Layer 2 of a small transformer language model trained on English Wikipedia (12 layers, counted from 0, width 96). Numbers have three digits each and are written without spaces.
A neuron's activation on a vector x is GELU(weights . x), where the dot is the dot product.

Input weights of the MLP neurons that the questions are about. A number n stands for (n - 500) times 0.00072.
n10: 519664599658538367428320645497532392488442481211635617374414540453527447506449408450386470382455414673453448431612485519365471416629506497537515573475565399623333532583439541371566443571525441470375565509555399432487460635652596306604503581472506655310425495609354452642638630451600432549
n12: 743561491619526791315457428510513565589346621564336575456665670663596407318410544522412485338349471628285503510598634589306547344462546378617381618566391360630487439713472560605543547463663426277560405423483392357403474493441532468714490309504447564392604483418500627527517513579539432497
n31: 623531458398432305368531478214327556446760500434465519391454297582620497417500629516573500595470429378555194630720684646372548224500445534349577414458612359469517689469625493497390586538395503497624626464500507551403416567484729500399575588435616713379537497443474567399593524561510685268
n60: 607562036409399664667481458442439578627299460496434419516288575356523536440496488296320657646317388578580539279424445412504663630379464507274438599579358541458493580320421273631431681422456500407619312377469580479472430559641580600568571605476521819716716539437601539631618530287563500478
n63: 708566368404364363478416418411388304654481520434394361574351477416547504432374749475411761261485425432500488508406342404677446540669862610597624317666598500454345423448706386559543450600603562568271226436749540536517515549457654303537611707500576566740406642609459272442427381666403504451
n67: 474575421519593344459674415449748379334410532398538591428666666517556542560422335341589593178500308671429549438531434397375503510354375523628678511443772506460555605405301466594421522299384629538494426620559687431675556563519436408494472483702500486606370529434568597452605480284382563576
n82: 565492388719520361560318791760371447657512304564594545431311437361677466743581634474319618537573488373649455361350253326600540630365385583746370533489631460516712614638397743424441379138726412395500489433558563392623574574511644433575471288319387504473359507504623397447472576394364563234
n83: 347476503526422561452592478538331436520334430590616362475507351534482461446404584458758449544490355571757607518415333433421390480413409629815619378497612558572281528450635216569682545410378484358484506586610507567466366655653613554448575395489629688542681541443504472441634842574523388376
n96: 377565697543407674451437226504447689496607336443508500488447566178504129666507450479619455583533496673489278538675647371379590629465564444537741371582627314504601590291558627590454524265604540723375497528516496703551562316434389405279411570401440462457448549489540543458564583667591490265
n104: 455490660546368442558408401657400581611406591541679430507562392551599605597523476412540386658351641474469319482381500437328613743436668378503455482639500561610583361619699404635414196401418668381357481292539586366647423624732417439356394676493500389497404669557576623392552362456430538550
n114: 667604428438572267556542544561521364529714514504509587439342521619654406401694522508514433445586329492336694426601592453748581634484735352467773456363525393474549743314699304537467495484459643716350292429584639349201417270346514244375716441226223773581303643592545443478564633357554298800
n119: 381612380433346468529570577708561638431497253417366534544474602333566585577515404393828421595512330500365674528553544393353613491543338425500537471477536392412521464481494649634431586355579523626549413273475305500414399584418516705543509503535448534491412508398523547435369629362538596563
n145: 570653493548298447470283584467604629444563626446456517405510328596474291669732467486768325674538556446381355548637648467543336524453485475524609284392471488521548497709370718531382589500370630550744451388567294320409545461686504444567644662447483308449435463395621647384353651338364550353
n148: 511600427513517457443466608396479675383704591593249532479458600375297480482480583333425581709431420478610581566488332283531480643414605419450586546368373523537566628590496476568586570141510630315623697575574550301469580483623496414579254604582337358678431532527561615596449613410414538450
n155: 463330354237477372596462571276431547395537609577309411566482578439696536604537705557644482552683552671849362554410586402473652416532363662507458496500318474451423521510532371867483537482606343282601636468531432670303444370644580620554618369528414365435455470355738410554150546571393641418
n170: 977500438482358420276353509602366681824326968303436398476518462605525678099615607360384685491583757522596411612448362385466438646384647160491413465342194460571606531800253557582434598603290701410726360400613540362578565565628646666526712740570437471595408422547277525389204289458194562477
n172: 556762316596331422609401515575468361535440541344593569602503497506430503558631441421531485464450595554546503424653463375438481611412404478468628503335670446716540547644403535410444469654590485606675464412347361368306610342590534181382567433561506264346628450528466380578603552487635554611
n176: 500489732421447436500357584383644305454433496424474510379541295242644521496542727442295758434718549655435455606635633629532586545685420521644383429534554343640448378575526439431450418500359325561476592583470508437585440613224694492500652663693422420380196447556313445500457547429472583331
n193: 453496515151469492639659515441429600366677375453584613624544281453673373590451401555673270693444270643504492588347395637539633433482454566698587463378304513621331360472516399638520399358739526632522475492524488594436599557261459406517214488755768555615492530615757624650629410312360667576
n209: 476334554545314790660460463456482630322422377474656625378514429532321476683384541527630336437483393517602414333596694550329482587565531350539548481360534424442350583606492551594629723338472556384524533659534238348460341791359665462574582372557500537624675469319323623786583562482366530337
n221: 587818624513445324275459529171633307586674563384571487511421466361504457588497376533361381586758370562668471603544468474786413520513600514432348576493504354490624580402590438600579444455480447565490628569439558584317378507494460621581734363474657369755351545527419425588409420370483442575
n222: 435651385431206455532567603427462465513584645303513460743665675669640455562504569500755297547193363397431715643675382512543712536353739362649409553315247504640631473469606517630592302421728472775653578722544593441454570575307424313394316525706560414528632244350505417362215641383319685566
n227: 807630451494425597481288494513497571655539437527399552396600471490324371279720443537469679424529581515533473587512453558503418673466741298516527332593465312470478742581466562462454593549481607435812385373602441304542635436573458486427684506521481503594440469407298426440530371406510421461
n230: 723538374446326363731370503333282492386320850598523444462528452541708468378374751680654448569453408419432446630544519541369306628595512452657671551599474550496637548588601589543348512500318557553574328531678406594738496522483618677680485393268370485667408542515373688458474451393380431233
n260: 567392446566358374519422638503586465311662661552444605335389551292655267460593552539406342645579638522566443486450592427724521579281576280460437661445616474722470724594408469543562633596553474455448714328390414424453346661586522522436578503551548552542357261614587479406469407362360567560
n263: 317608539517452464484544494378476398561642548261581349475392226640482457666487657383533373683467672593566528321632613541631665398535679551416378611494556558555245364400447695487652340356678457587500829680344457574544664429411598453353443605616409510461515441487500454448534452442483513450
n267: 388486553514360381483528377525586442392472587454387583663409378868478330746613468591313543422377538550314529522652771448571383551480617556393684530591479452613428503332415302391374604298551456577335536344551392398639289497572421593494478378418433468625667436382572631356777475346510605642
n274: 376696594634546413866433627438468603363507317417485500456334658546570418677420464625338605497697493550374522441369570477468475411564215535685347615426617311529397625337493397479516550420541503342466395493603455440474455468404783496449522444670638515541630577486462474457708586275309211507
n306: 417528396437521336526345358437608557445544644266401455447382347462593497427738458559401503392503541419486622790468714369510465523503680538588451655513524581455644643141496479603458504545444490721582427384332496506538314534455401686552629255558337560533381437738537511525545465459634709497
n308: 508456478282403578467415529305351580631573271421632504384526127383484290619458572482455586328440385379614532612593585493280414399647554570477544687530829454332278615528565512567490767595522612529448468651815193489528401684457669751521678531591500409653269369393367408658422571408462721416
n314: 375610524622522590591297472572474481251452314537561760409828624392565361410558568584555407377321606434496531489524488510717533646570698408714379337493535400426418486564446570642426407233600400378451401519565523386439573241579563414308411614520728357578572301540453420696586313573511293576
n324: 471618468471537350732548535199541681459544476492561783370183441582651525346667416468488362579533272388466721427452423680620762432606432730544462598358391453848511417439286519536477553532464496595496417614581677277524551383503508417597322515476546435632460261489623450595384511485536650397

Each question shows a token from some text and the vector x that enters the MLP there. A number n stands for (n - 500) times 0.0091.

" time": 613308499613544550487444511542434501497705423514413398466692630341290597403602489380480487510533565577581704409616568791409280540427574801393522330303418651587595521436477534565447418753518251532286628604572361585729477510518476396468521443247459458530541422402556724283449432447359492639
The two highest activations, in order: n267, n260

"ck": 677278466661613509489601411571439554523644250548547373579673620404316521322579529408518305417455556597503684545610613771397225623424510801363422359229422673536623467481413542559491347756504221473434548546567396703549405544509557494459486462370462441469550461422465708409401471470398397745
The neuron with the highest activation: n12

" ch": 686342408634584597539504446614430538495641348342578387597578530339365526321579542426429456500584586578502638545645563817451370494526488814391473314415433637553610531339304601651589373766465230507331644503547401613664425537484509425463432519313443453340587541444469733392433426413354359665
The three highest activations, in order: n263, n10, n176

"e": 673434474662652487515591432591497483540760322434460307542658530327324609472564446464570465425432590595566720459533542805394243541480405764333414358208514697516650520461432577615430294795441353439485586548557377580636392550444585504405345427367477439488659488490424717351434487497296449645
The neuron with the highest activation: n172

" Car": 707352501637615553507561499624474583450719371560451317492691498299377621310495497458371516507453577587423719593447588791248109577512497720462418369346476713604586620372460570604525353730552325469338519587599396633619346602444504470523465387432441435455576540407569655468387384422360338594
The three highest activations, in order: n12, n230, n306

"it": 707295527666567564530632511587455481473698302439525243562625531328311613410591476428501408564538577586595654461654558769377305538424446792352510362322472493551621559453570525500417338681422295439397505591599406579712413492530530508412395480314447418519630478449529749347441377458317431756
Which neuron fires most, and how strongly? n104, at about 0.083

"75": 650316431502611552568534606527511428531713293423513346516661593367362604425623403372451546419525588606603674455643574781330208526547500783399387363319444734504600547447439619552402347644445317594383574516575323682675432620435496572509423506317482373560524482396466664406341404458427384726
The three highest activations, in order: n308, n119, n176

" f": 690271510700505669616530453552398450537660334478481401587616623325394662310577480401404494463475514586478683579499591724405236504480491781430491361215477567576695565382381613576493302739503254438343583522605315519722412614417521391508479564352488483486644492482555696443429396453359364602
Which neuron fires most, and how strongly? n12, at about 0.23

".": 656281413644573531490547592604380430515727321468444403584571620384332657454582465348462523492562484548492693397652556764328292544444529759355522317230465675605613586393438583628423205796534427522305603592690379562668362440440486517513451496383423482436608507507484672413383420485360436678
The neuron with the highest activation: n114

" –": 708373454632619615579565492522431480504700311487366397467580525302318604503454476448366586467545561578635673460549637808369250551432511751382415373224439714620598505434505598602477337783520355520319596480682366561661316477472539381574469471334343521530602540458491670426408361501331388702
The neuron with the highest activation: n63

" ": 631309477660504463600568501564393535566713302482476386559555638323318568441598518330446550411531540573581698526606605880403285466454557742385529372291456745594622593403383677547505316833504298478332514492579329544633388496490475386467450541371482449386622451538455735413398400485350396628
Which neuron fires most, and how strongly? n172, at about 0.13

" at": 593450363618667595523465411613350424539670360563451323569608607327451659268572505435455538364470532568564706470563667795450188526482475807422447279334485618553577562420474648550538401826551333485317611559577378560643283471463565423556523508332462453470573559379424625426408461394384455678
The three highest activations, in order: n63, n12, n227

" due": 705369441552605579539465540608408459491665391458415419543579568305260673406553511411505485476500459509501668465537658899352213583412499731442572386298366682617631591377489598639412345751545264492321615706571369532708393569529522464493518542354477451451534412349583632381481450417339356669
The three highest activations, in order: n230, n222, n209

" state": 665396564629579611538510532616421474528747364558467417439607553300350644303538566432431567466402543613619682488478605733360241542428473719339508338320410602597645603467409601586461328687457256583272567705588324569756402509468480444498519491327632396499560495412575651336431407453360369582
The three highest activations, in order: n170, n230, n227

"st": 656304374675582538545587438562355471491695312429496376536686576285354571365561517427423421409534611567504723553654524751402302609436466797287430326230420626457674523444419579568548369590457324531421544597656419626706474562464443540509326461301493423395617519483478723409458511443414446672
The neuron with the highest activation: n222

"al": 681424460656653594540523561545467470560733248458454260545683562316386630424529492389440440529455562673621631451571547762373229548420334749380443399310468616493637639459404566581455290794399305561371511627521401633694421592502453476578410438352554449532601496427404682427376385511355287639
The neuron with the highest activation: n221

"ent": 650336472702655640602590449588346445540682324454501309555659562302338638431455373331459450477557571632607639511543537723406285625445438781394470360296515491401625622428461539568457347779398248493369542619642453656766419520455527489562437427334442403541523403414553707421413420554396335639
The two highest activations, in order: n67, n230

"f": 643246566712502603550510457591401441560668289438486354521674563407377668371482488369471480524501555601518796534540579730371169555544489822384491358189424637408634550402400642552531291685469280497410503556570348580673459557455451469481461395381501462571582517441515678496483396387417403642
Which neuron fires most, and how strongly? n209, at about 0.21

" (": 649340477656671528522498474613408408569647391467457331537470569308317604420560522297517625424528521552568728438541657935421333539520506799422412269420498718521527545402413621598529313850469406524317526466714422569674392444459505451476429424316431485408462460502533653448411381547362447684
The neuron with the highest activation: n63

"ic": 693336420593670620640533511556506460576717309442483338515646535317288616413474494408320416448503602525546647461655585824373287576422340745366443330361452534507635571466439549622488326823446334528383464617547368689575344615551465508486383500378521520541624481446521733362451429467358341644
The neuron with the highest activation: n60

"S": 581407502676667528537519528631351463479669311525471269595704569307352566380611533381310441479494574624569665499572586722473231490512562754401444298277474766491598523428406593519403244749443399570358476571571356587669369565475525580548408396352442546429652460487484708469354358472423441680
The neuron with the highest activation: n306

"ine": 733266485604629536603507535544480490549686311530546277510648483409332537339532462389501592448431620615643692425517594731367283536520489790346424311324423566617661438476501547572433311762467266512428514617608387633596366451480461481496347461341495493543638506380470718427515412413427323711
The neuron with the highest activation: n227

" 18": 693295519448577514547570541666465531517706333466487360541559521303319649464614492406428647420527611574627699489538546868328203538495456774435425356324467772491587637346480544604482326630457363524310617475583392599694492474384482458493411492365423358470622527421453674488313418521385465601
The three highest activations, in order: n155, n176, n308

" United": 659398448541819639560555440644409562453738301590430329438625546334394573399587495423373500485454580527684664475559593807383194558452529720380447352246492717560584583450448543667460332602525299515334567584507426678644389494429520434563466487359401385551532507430485708410260407460418399622
The neuron with the highest activation: n155

"u": 679318494616628505497537521637434448573831398425476288575596427368267665393602406456542455490472526589576728413548558811364236504475479759431503373301463726506591631517410653565482319737460332472350533623542403591567410502456473478428304460348470442502597440537422764426450452452392391658
Which neuron fires most, and how strongly? n263, at about 0.041

" Un": 671389500691697538546494555690468423428633406461462240490598511269411587358581486388406493499499572532671656502603574852393328607430431745437490369423511663616612532357439571583550297647479281502385532590615335485821393564418379482439420511320454484446596467504549721445419355492250363628
The neuron with the highest activation: n82

" 19": 674303462476641531513596512645445490540717320525489332601601571302324625461606519382406628366547603563582669535594602843324260556541434787434483321333485644505563606375487554597476285647448339515370633437579374574708461508401468487502402462331431330486592515415501670491354378552328453596
The three highest activations, in order: n155, n176, n308

"70": 703315496543579552585562582533471477519718290477522335524662617297342603466596469359407558504520626549628643462617558782331170522476510735371418341321439685562554557416513561511413324663415298591321540506651317699723463538441501582514460507372484391513516500421480682388329416473408426696
The two highest activations, in order: n308, n176

" Na": 685356577664625583628588605631430483496687406532472340558599476236365581269521523438416503555507546660613701539460651732304321532483476697426433327301536731603617563436428606526521269711489359518290460568608358604704336478506424480445481447400510498444560374507540695420423308403369301581
Which neuron fires most, and how strongly? n230, at about 0.18

" per": 700322389660598515619501424586450443544689346380517338529561616323440525403540495431385568444487576525566706490594647906457230510471420739394508306397431688596564498367380633584565420755528270473349609503689425497681388580431506492532394550298567390411520514399423700382501475469292404661
The two highest activations, in order: n10, n176

"ran": 638438450623662649492548409590420439486824366510407318566621570342395567379500416387435512593496576615638657520490591752316201556534410776360574363225436632577619525513512616574527267735470373459379580615551305568654411520463477463451342465377538458566528469442522736386344389448363406616
The two highest activations, in order: n148, n193

"gra": 705401424713499597549648554617412429537722370375553368592628493297284497316520472482541555448450532629500630606590589862348206536460425692403489311239374727570626537362469585655483359684407345485342554586615377582582434491528445598506369426366623488519619417475578641296434399431455398665
The neuron with the highest activation: n222

" de": 678424476628661519567533554562383496577719429449483366494589557231325630370597526445415529458466591591580653480517582785370292474415527759377505263349494703532569504411335597622502340895457255483372618550662362469658342496432387439502394506315585482443608532509407717472501505436330436599
The three highest activations, in order: n10, n170, n227

"20": 624351456543628622568533426647499462492762333482507348556662602273402592507502546382371524464540651564680669468601606800347222472546461785403373296329379635466552523428441589521486276677451356627391560537600353532717445534416497587511467456336496354556504462434501673413330424521367397670
The three highest activations, in order: n176, n308, n155

" 23": 678331473489504517553537490629463501504752297492529349589613571307307532369593562348428587321613568615611688489605514858410206504492525766379417385384396839559577586405432499598490292675508333503356591518578386560659506554423487498545401464393437407434614484375515692446397355552396380620
The two highest activations, in order: n155, n63

"-": 714374464659607489549598523606367422489695274498390353523650607332270532454508556357424483405530544546630636475654637865371306539427496725425433369268490722569640490413387603575512299816427384499393529524680316637645399519514479455478380506303503460427576468581474715477429359469414388672
The neuron with the highest activation: n10

"y": 612313548649609478568530495534422614544738254446500390552681469381300545372612442450578444509452583645586700442498598805408272558369438754350456398278395734548701533434457518563465260738481368530377450564577377653627401485490521475422430510358523434425600484433396748418361521500378389729
The neuron with the highest activation: n222

"–20": 678388457527702575551571496625473437477723262461425318487631569244349614535473534526350484476621582583625651513542597789349275512468423770408436351324461700564585561442396594607435299761474364556363593535613363535745469657472543523445466466292426357527535465433453619396378383539393337684
The three highest activations, in order: n176, n308, n155

"ur": 670339506617559643487615543654378443572726341544426308570626466313388650247593446334494529486520575639507677493539540677391191594519469757419458331332460614479581554449433620562458261702416306546358566711604367545636367523494437531558343395335524501463563423548536710458443471495364286630
The three highest activations, in order: n83, n170, n230

"ted": 671375416638652604637610520590423490503626300438412254560593550323302577412542432384479484467468536572665631495663618749421252558382516783340500357212393723442619557427503606579414333652466297447434550571615402648647421506532611385542437532325395465534546499409540698329417412405491433777
The neuron with the highest activation: n60